Layer 5 of a small transformer language model trained on English Wikipedia (23 layers, counted from 0, width 96).
Take only the direct path to the model's output, skipping the later layers: a vector added to the residual stream pushes a token's score in proportion to its dot product with that token's output vector.

Output vectors of the tokens that the questions are about. A number n stands for (n - 500) times 0.0033.
"ince": 257 468 616 478 610 504 331 410 438 562 500 306 625 585 480 363 667 468 716 407 507 624 500 297 448 572 231 500 589 465 586 695 563 579 591 453 485 386 338 598 848 527 377 291 186 467 844 365 496 337 700 480 769 634 706 585 361 555 792 477 561 469 675 445 315 519 376 953 308 363 877 618 404 468 341 799 563 382 562 478 441 612 313 575 730 500 536 588 644 265 540 754 442 424 541 236
"irect": 525 620 496 508 697 554 496 361 640 579 257 607 463 705 542 662 624 702 865 639 361 479 670 634 599 492 524 458 476 666 446 508 613 371 450 500 611 566 283 645 842 139 390 280 492 649 544 430 392 324 553 580 811 515 458 360 701 432 711 604 559 441 816 413 306 671 512 380 324 719 513 383 504 695 491 403 519 740 698 483 469 412 271 620 630 456 329 617 420 481 573 671 684 277 547 205
"ious": 560 391 440 741 701 528 386 679 460 683 470 567 763 585 385 702 858 561 828 590 314 428 706 526 746 714 436 678 855 708 279 442 126 662 570 615 703 344 849 597 784 342 266 456 299 538 599 477 237 459 637 384 754 744 546 732 622 716 677 658 654 121 413 308 295 578 670 477 589 839 479 603 544 430 564 434 340 454 542 620 369 486 373 722 784 111 618 596 628 582 495 653 490 458 572 426
" $": 407 183 460 579 614 709 417 347 598 398 452 556 493 503 433 744 642 348 596 522 525 523 566 400 588 473 411 551 529 741 676 451 384 587 518 628 474 538 596 875 574 431 528 347 417 556 533 339 426 410 507 625 599 555 396 590 593 557 401 407 637 416 315 564 177 451 595 746 344 454 620 295 447 575 392 521 184 525 865 496 468 435 659 337 615 461 355 745 684 304 418 576 428 562 553 413
"ice": 279 511 371 304 430 752 461 341 615 538 473 358 567 632 270 533 730 651 483 528 497 472 594 353 558 547 120 496 423 626 563 466 434 555 684 476 409 607 570 487 753 574 478 458 603 496 542 707 484 455 649 265 572 393 662 408 607 496 416 331 350 104 698 496 404 618 325 411 376 553 562 726 614 758 322 566 607 634 566 680 368 482 547 682 740 299 298 642 583 650 297 704 419 526 560 380
" they": 374 407 564 594 386 580 510 454 528 469 443 334 426 357 542 556 522 443 504 509 760 649 472 589 582 596 221 602 688 885 308 743 392 721 610 615 497 457 433 532 572 485 399 476 306 635 478 774 475 273 329 392 531 465 428 433 497 442 520 286 500 207 531 694 239 579 525 538 556 404 436 462 624 405 384 573 542 460 547 621 266 451 378 665 656 572 517 781 516 459 438 514 301 507 402 460
" place": 237 496 319 863 358 400 658 570 529 544 298 551 627 624 663 400 536 422 491 634 439 542 463 509 565 600 371 604 375 633 455 512 491 673 517 485 712 586 616 608 600 474 783 164 560 568 411 441 575 249 440 344 535 402 401 640 580 764 757 440 631 471 770 523 162 680 430 676 133 420 661 480 556 645 334 415 549 693 460 360 330 523 500 668 720 392 349 589 660 510 607 435 705 789 567 397
"dom": 314 719 420 436 485 245 419 664 392 552 255 393 617 726 537 571 674 441 583 634 697 679 330 752 496 683 376 475 333 764 159 711 232 635 217 661 492 462 542 470 780 283 470 413 626 612 600 564 595 228 618 611 880 305 348 699 531 512 458 419 672 462 561 525 299 685 349 677 482 642 472 452 539 496 576 563 398 730 361 451 126 612 581 839 774 561 542 470 264 229 355 333 347 596 534 333
"erman": 331 754 504 591 575 354 377 538 700 439 681 423 496 401 636 683 452 385 717 703 267 708 521 363 625 480 387 547 376 693 356 520 580 518 500 658 614 807 250 630 842 527 395 619 604 763 724 185 462 292 677 418 568 637 496 468 554 574 496 332 597 404 510 531 362 618 513 764 454 602 496 471 406 473 344 659 408 621 581 800 484 606 449 505 719 119 512 576 493 416 445 421 443 287 823 438
"art": 558 373 610 591 531 437 568 700 652 698 514 405 513 483 598 639 500 533 801 453 359 595 550 578 487 622 574 431 430 576 504 480 634 572 354 585 500 443 334 428 772 366 776 655 390 361 554 325 468 366 568 265 412 566 575 547 521 529 513 356 679 450 802 549 464 583 518 867 556 647 661 722 562 434 305 563 616 536 704 408 451 684 597 591 761 507 370 468 516 327 520 455 673 464 679 548
"=": 434 559 415 633 512 573 581 592 540 557 437 557 651 503 387 559 439 692 646 406 471 469 437 613 593 445 453 625 456 655 366 482 539 536 302 598 671 511 573 644 741 582 355 431 483 922 473 410 485 482 530 672 592 551 524 581 685 691 317 443 618 527 523 636 287 533 770 755 526 586 590 489 406 676 300 598 355 733 594 586 166 186 376 487 588 478 227 567 454 444 397 654 539 580 699 521
"ael": 254 670 720 608 472 481 495 391 683 539 745 471 464 683 343 686 487 382 620 506 548 598 701 636 570 854 610 743 466 460 410 292 658 457 269 735 568 467 175 369 885 373 710 680 514 631 599 176 535 286 395 458 861 887 325 401 397 486 360 640 638 207 543 518 326 701 450 767 500 645 458 294 617 505 368 524 691 591 608 314 563 803 328 886 760 451 646 749 540 22 356 406 500 173 538 216
"aving": 284 371 459 653 491 710 398 463 604 588 521 544 357 547 424 627 531 531 754 545 665 743 450 587 392 342 308 457 569 639 446 764 609 554 675 550 560 488 547 764 895 605 595 726 591 455 522 582 513 350 519 580 531 635 302 594 557 306 566 406 933 612 587 602 322 583 372 823 738 520 430 590 278 562 434 555 625 623 450 367 251 431 202 422 715 528 762 641 778 326 704 598 435 411 456 274

Output weights of attention head 1. The head adds the sum of these rows, row i times number i of z. A number n stands for (n - 500) times 0.0022.
o0: 431 299 606 383 631 513 620 380 484 621 431 392 535 432 573 485 391 558 372 465 555 355 382 315 340 384 381 429 349 406 526 419 580 561 485 392 576 377 370 512 224 410 527 773 622 346 326 516 448 508 551 600 591 582 540 565 647 584 702 645 598 528 514 444 386 419 443 472 594 530 715 386 598 445 423 339 487 383 382 547 532 505 695 493 448 584 730 585 556 253 695 385 349 636 508 467
o1: 529 400 684 457 553 419 535 500 718 451 415 378 608 666 406 637 511 432 457 404 614 604 542 424 426 550 582 480 557 532 604 298 502 488 484 339 411 566 491 334 331 499 417 626 447 564 446 554 306 422 528 546 438 449 466 475 385 637 514 562 430 584 455 448 730 397 490 446 445 391 658 400 629 442 531 422 491 509 464 582 438 511 359 657 582 326 550 327 570 623 427 603 488 669 549 521
o2: 695 556 401 674 489 514 566 397 497 404 414 362 500 497 562 333 566 296 474 476 562 531 856 572 614 573 537 333 494 537 431 556 328 579 494 630 215 483 477 526 474 513 406 652 618 590 474 303 475 615 427 600 323 446 553 464 568 429 450 416 545 478 759 452 581 534 482 468 547 400 316 639 523 425 356 309 420 523 353 600 447 570 372 429 536 652 547 563 623 603 448 343 512 391 418 735
o3: 678 485 642 627 494 640 498 685 376 400 559 431 666 427 508 482 532 539 473 574 375 578 515 545 531 532 352 588 491 550 325 608 375 417 784 335 410 616 711 517 435 551 269 682 557 544 346 458 647 628 503 428 262 830 474 576 565 577 504 407 480 513 538 218 672 523 609 331 581 279 625 669 510 380 495 360 445 278 580 451 694 488 279 444 527 396 578 593 344 449 609 461 427 465 570 415
o4: 420 309 538 392 199 560 473 628 510 513 547 477 555 615 319 428 632 350 384 404 821 536 452 713 487 587 407 607 418 720 495 425 525 662 454 650 540 336 353 540 597 512 442 545 482 491 661 523 447 671 469 466 393 620 570 565 468 316 465 392 620 492 394 661 426 600 709 495 642 194 367 620 400 467 572 443 571 457 387 605 493 401 646 307 569 493 513 501 529 588 311 479 426 387 284 399
o5: 698 521 467 665 346 554 471 603 476 352 670 463 408 641 378 573 444 502 493 355 615 309 284 491 400 490 663 369 456 279 498 611 412 409 670 533 505 553 632 441 239 327 661 406 416 498 561 567 519 521 659 401 368 463 624 492 386 562 380 470 489 743 476 509 696 456 552 332 280 432 476 598 669 496 514 500 663 376 542 366 594 602 575 551 518 466 386 435 553 455 520 411 639 557 239 544
o6: 749 590 504 456 539 429 381 421 481 733 517 427 456 342 675 561 479 350 572 431 504 554 581 584 523 577 515 405 596 259 635 459 535 534 442 425 576 578 390 354 297 508 643 383 321 473 513 380 438 726 438 324 614 496 368 461 355 469 470 618 477 513 442 544 475 555 469 337 426 513 525 425 650 356 395 500 405 342 586 549 522 682 358 560 532 594 479 563 248 512 425 571 481 426 566 633
o7: 592 501 407 396 484 429 550 724 466 533 438 363 571 646 686 401 561 742 443 623 529 600 535 365 540 272 586 503 538 367 481 262 497 577 536 546 579 484 653 500 499 452 424 412 386 786 581 499 338 353 448 460 476 596 635 629 393 305 457 520 502 564 641 623 388 575 341 516 572 489 731 436 430 554 484 596 515 480 311 320 143 390 306 516 697 590 642 508 468 589 522 423 550 560 524 491
o8: 454 522 531 710 506 346 503 538 512 559 399 380 526 493 424 570 536 438 209 476 598 455 545 605 671 550 463 431 631 533 239 394 456 364 522 526 420 439 580 523 552 575 444 404 449 684 639 630 677 454 579 750 621 579 291 654 580 514 430 455 304 564 170 461 481 577 531 227 506 587 748 479 537 489 567 378 441 428 501 713 464 495 564 512 323 550 591 541 484 552 414 600 539 661 407 476
o9: 696 646 439 535 518 646 455 372 502 355 515 596 519 285 486 538 403 479 596 500 380 432 336 601 549 369 605 342 350 487 522 349 564 572 493 570 584 619 502 418 618 560 419 416 440 328 373 420 348 547 341 438 549 581 143 614 751 577 612 490 647 330 455 597 319 660 531 413 396 398 750 608 488 647 437 582 758 636 659 296 475 276 445 538 482 525 462 441 529 460 403 492 516 418 501 738
o10: 462 666 354 544 511 633 559 457 706 420 555 366 458 581 390 402 451 579 732 514 448 585 666 375 375 547 567 585 327 439 606 591 412 495 472 410 370 291 400 740 761 599 504 363 415 672 690 554 639 444 317 410 572 498 497 527 528 523 716 458 328 566 461 582 515 561 465 624 720 317 410 592 698 475 595 385 575 431 346 486 417 479 303 528 451 534 494 417 633 406 525 409 492 525 461 590
o11: 502 528 464 650 496 535 629 610 413 719 408 456 288 228 458 438 353 457 624 661 457 448 466 422 597 478 336 463 640 410 555 506 461 767 615 618 493 676 410 471 262 491 527 534 616 485 258 405 471 612 537 645 456 592 481 528 578 533 587 263 435 652 478 508 538 533 504 672 605 472 404 501 578 506 646 502 571 602 586 415 698 454 741 264 653 514 576 606 420 463 408 684 445 442 621 583
o12: 500 369 677 591 414 473 520 503 334 538 391 584 510 430 459 383 613 490 413 718 426 492 447 577 385 500 500 402 514 648 392 351 490 478 578 633 277 424 661 645 495 448 494 643 501 299 632 594 512 531 575 271 318 564 548 388 360 560 502 437 672 535 468 335 394 486 501 648 618 455 580 407 373 524 662 767 524 491 370 512 423 457 516 274 547 603 524 409 350 478 572 743 461 429 414 468
o13: 548 493 499 420 392 546 415 376 592 521 399 386 516 511 468 586 492 434 528 588 466 456 546 286 527 521 439 730 560 528 463 584 449 439 438 591 608 369 618 356 365 463 470 584 482 534 605 421 488 780 489 512 373 415 713 546 507 644 385 530 714 495 541 648 486 312 423 666 511 422 499 365 507 532 519 473 594 572 451 619 400 458 383 438 531 404 432 261 599 399 402 425 575 359 431 384
o14: 642 498 390 551 582 557 391 358 482 446 418 556 545 595 538 464 388 380 486 326 467 508 607 444 566 464 551 573 490 573 603 514 404 420 487 537 367 550 646 519 660 486 632 262 647 583 303 516 484 263 399 556 500 434 628 580 559 417 345 677 509 654 529 467 214 519 623 482 600 457 557 604 422 682 323 517 502 491 531 405 424 432 314 467 406 462 621 524 714 553 288 674 447 540 408 425
o15: 474 492 525 652 284 489 461 516 284 541 522 403 502 359 598 317 450 292 607 595 276 515 385 602 474 562 455 611 534 405 461 403 423 482 592 601 471 521 441 528 622 633 733 349 532 546 625 585 360 490 366 674 489 343 513 168 511 607 362 322 394 444 485 593 488 563 672 509 498 446 510 559 344 560 551 236 399 535 490 525 533 721 549 469 481 607 588 263 419 402 448 449 412 528 483 503
o16: 535 359 555 658 484 500 741 619 639 730 581 373 579 500 540 632 643 649 385 449 396 537 435 518 441 576 760 513 557 498 420 636 450 263 328 528 561 592 497 414 587 363 632 294 526 516 420 396 322 405 648 414 289 620 365 484 716 557 388 530 638 467 575 611 389 522 390 512 366 543 538 366 454 527 419 439 487 626 384 653 591 510 402 525 451 536 348 487 475 458 314 825 441 478 376 584
o17: 527 489 600 557 530 407 425 305 348 372 494 353 603 259 476 541 680 428 541 425 546 607 541 505 307 552 493 450 502 615 599 479 228 330 478 496 344 687 388 443 591 582 735 587 513 468 545 549 462 316 432 362 466 878 409 390 480 395 522 516 435 610 524 469 446 493 402 457 518 562 480 303 602 531 542 497 579 481 521 419 431 585 407 354 617 547 373 460 390 582 564 700 449 383 403 369
o18: 479 498 444 647 686 579 407 427 653 397 363 347 336 594 487 443 576 483 549 575 410 775 581 487 470 541 406 673 644 499 612 404 387 540 724 611 501 453 366 407 482 436 659 402 718 344 502 672 481 499 532 696 501 366 458 400 556 457 523 441 583 603 452 659 436 670 490 464 535 742 492 587 349 497 454 613 273 469 568 475 504 399 586 457 467 370 554 414 524 515 682 430 462 726 412 586
o19: 220 405 497 645 333 485 496 236 451 471 401 728 674 545 545 487 330 513 319 737 486 451 610 576 548 592 575 392 552 418 274 559 601 720 385 340 459 564 420 371 522 506 586 451 422 554 420 459 412 390 508 157 633 450 439 556 543 312 522 494 340 328 470 460 504 407 519 433 637 505 479 334 421 544 633 326 628 360 402 436 523 446 285 502 554 537 353 493 588 428 595 474 538 549 507 496
o20: 493 510 497 399 523 491 339 780 327 482 424 448 453 454 693 418 457 539 549 426 392 556 686 591 539 750 469 465 577 556 695 582 595 384 469 309 476 410 316 493 446 442 430 402 525 534 615 468 478 416 367 541 534 603 604 357 563 733 422 425 454 550 446 562 520 472 486 665 609 284 453 417 580 637 363 652 637 423 316 550 672 354 540 664 529 579 442 649 368 367 348 634 550 648 703 720
o21: 413 694 381 343 314 460 545 479 346 354 623 390 603 411 579 585 417 734 455 522 415 452 570 390 405 430 576 665 475 517 429 566 300 588 580 595 530 460 537 505 456 454 474 403 354 517 701 619 296 575 484 414 403 230 516 515 444 361 364 437 627 428 543 526 672 461 467 603 577 588 502 480 281 385 512 469 313 416 509 582 435 594 361 581 371 352 424 505 545 613 424 587 443 440 403 617
o22: 480 646 489 595 495 455 605 460 512 498 547 232 590 623 523 712 457 577 370 325 622 453 609 484 365 528 454 615 240 494 544 643 308 561 407 582 512 567 299 529 583 640 622 556 522 549 520 299 604 436 613 417 445 476 482 514 434 336 586 570 514 636 548 364 487 241 537 498 558 610 283 529 582 592 432 416 578 585 441 312 515 585 537 602 714 276 432 447 621 464 640 521 779 479 730 532
o23: 563 496 332 292 466 513 712 658 533 519 471 615 543 653 443 516 600 317 354 435 442 367 681 414 353 674 405 467 518 453 532 568 552 553 425 494 471 422 586 666 631 693 304 470 590 371 536 589 561 642 309 489 538 395 647 389 455 486 463 434 499 375 548 410 451 701 363 439 572 654 473 768 528 613 349 587 547 607 458 617 455 592 580 490 336 306 703 535 182 545 526 404 614 621 408 479
o24: 535 450 370 725 647 499 414 568 522 518 675 549 502 484 601 385 671 771 392 384 654 433 444 660 518 634 357 478 545 518 453 356 464 714 707 574 443 585 659 742 548 502 458 611 571 446 375 533 425 782 539 515 633 481 611 758 445 741 483 555 227 268 440 643 309 517 307 397 572 527 531 510 563 808 496 696 461 384 769 404 545 591 576 462 484 699 544 423 620 478 366 640 503 493 444 564
o25: 715 566 370 584 499 349 577 613 534 579 559 541 582 596 454 488 384 620 480 357 549 681 472 599 465 576 432 548 394 685 678 576 389 627 641 389 416 308 518 291 497 658 486 579 613 730 448 466 588 448 335 459 599 302 498 279 393 405 444 458 677 682 597 619 518 473 450 518 655 419 511 528 515 653 412 361 385 464 645 487 506 487 360 548 405 504 456 521 400 647 438 372 488 589 559 350
o26: 451 245 606 628 526 438 448 526 626 511 549 366 463 423 506 514 513 350 373 544 439 365 542 402 346 614 394 632 469 341 353 531 581 517 506 677 446 233 421 506 516 367 392 704 549 437 802 567 468 502 593 535 666 494 477 644 461 553 556 591 315 444 419 803 414 403 522 367 474 461 733 556 555 528 479 485 582 688 374 508 370 567 600 494 559 542 596 427 638 535 498 574 528 470 517 188
o27: 419 450 389 541 328 495 472 666 495 501 368 591 634 482 263 411 484 729 483 260 622 529 441 589 326 337 404 511 245 569 735 362 306 440 466 623 409 605 652 608 618 499 527 577 553 534 586 549 567 554 553 462 460 533 308 597 747 296 668 450 450 594 684 388 579 364 455 326 358 217 629 412 568 508 483 627 709 443 562 596 548 375 516 462 583 503 507 524 543 514 518 448 678 569 578 498
o28: 459 571 478 522 253 516 212 444 611 532 617 508 490 515 468 516 221 647 491 621 334 366 590 369 411 471 581 496 375 473 622 317 291 571 511 563 429 581 469 570 427 518 505 528 515 290 381 318 495 423 551 311 546 774 475 581 512 250 279 554 503 495 376 495 422 575 597 726 475 453 552 618 524 452 490 408 596 458 657 535 633 614 464 514 548 592 504 338 557 546 746 509 739 581 460 536
o29: 304 704 549 306 382 419 574 354 430 431 428 439 456 322 403 481 488 600 400 309 608 539 632 667 338 488 462 473 534 599 413 534 586 434 586 625 369 508 635 580 529 512 444 510 352 534 446 365 582 358 555 667 520 577 611 674 457 460 221 650 585 530 600 735 620 508 562 408 397 489 413 492 665 476 390 543 576 436 549 404 379 474 599 405 637 342 423 697 494 561 518 423 622 287 548 549
o30: 550 664 506 235 450 763 711 469 422 598 600 350 482 441 527 665 321 643 558 413 390 523 423 422 557 328 444 534 574 572 411 596 522 373 627 481 346 521 409 555 393 618 386 463 554 386 478 505 518 551 536 460 423 456 578 652 532 667 726 359 401 501 373 320 431 592 596 608 397 426 475 463 445 507 276 313 585 537 582 631 542 562 444 650 420 494 633 459 540 287 485 545 411 565 428 491
o31: 724 480 353 396 632 417 601 456 455 603 346 417 614 505 481 414 724 659 645 460 558 355 532 592 675 488 497 510 564 418 282 408 432 628 436 574 712 672 527 396 519 688 559 655 567 277 544 309 728 257 516 477 727 454 539 447 656 558 517 626 28 397 507 252 454 511 302 560 318 722 593 335 338 551 491 653 629 468 422 480 495 615 340 412 767 433 582 320 506 435 483 480 610 429 468 541

Each question shows a token from some text and the vector z that the head gathered there. A number n stands for (n - 500) times 0.0097.

" St": 479 609 602 516 501 375 556 499 515 496 498 436 515 462 539 520 415 566 520 539 484 416 564 516 553 532 556 547 514 440 405 498
Pushed up most: "ael"

" and": 601 375 379 561 553 495 715 487 385 470 417 566 550 369 425 476 485 511 505 515 551 531 583 423 415 500 459 433 423 488 566 530
Pushed up most: "art"

"o": 516 570 541 605 627 479 543 597 510 354 487 480 563 465 320 521 573 529 495 627 483 469 538 558 486 489 575 468 474 386 347 472
Pushed up most: "ious"

"t": 473 546 456 582 495 380 586 599 444 507 541 502 685 500 437 401 487 535 476 707 452 409 506 561 637 445 466 607 640 497 486 621
Pushed up most: "ious"

" C": 586 478 505 532 587 454 627 505 428 488 456 588 573 364 483 523 512 459 487 488 553 465 547 555 467 621 467 565 455 512 439 420
Which three tokens does it push up most, strongest first? "art", " they", "aving"

"9": 739 263 615 690 685 454 375 467 465 417 431 503 724 530 437 574 454 580 595 317 695 468 461 709 566 424 439 309 585 356 401 294
Pushed up most: "aving"

" B": 511 463 495 552 463 488 485 479 405 523 418 470 534 468 488 492 520 500 467 403 508 484 577 472 628 544 469 569 487 524 555 534
Which three tokens does it push up most, strongest first? "art", "ice", "="

"d": 505 446 531 592 426 552 432 539 433 503 500 627 563 430 512 597 474 456 545 579 477 430 547 402 589 458 555 543 780 510 515 576
Pushed down most: "dom"

" h": 548 471 484 383 482 401 525 532 504 504 421 564 545 528 476 542 473 441 503 481 531 473 457 548 532 580 510 492 494 555 449 463
Pushed up most: "dom"

"ud": 397 514 585 444 501 477 584 409 465 578 323 498 346 561 535 485 367 401 563 483 484 533 598 522 473 566 433 467 487 579 446 620
Pushed down most: "ince"

"ie": 529 430 435 508 571 432 502 513 445 463 588 482 597 537 466 534 538 491 357 560 534 476 661 501 492 412 607 514 646 502 539 576
Which three tokens does it push up most, strongest first? "ael", "ince", "art"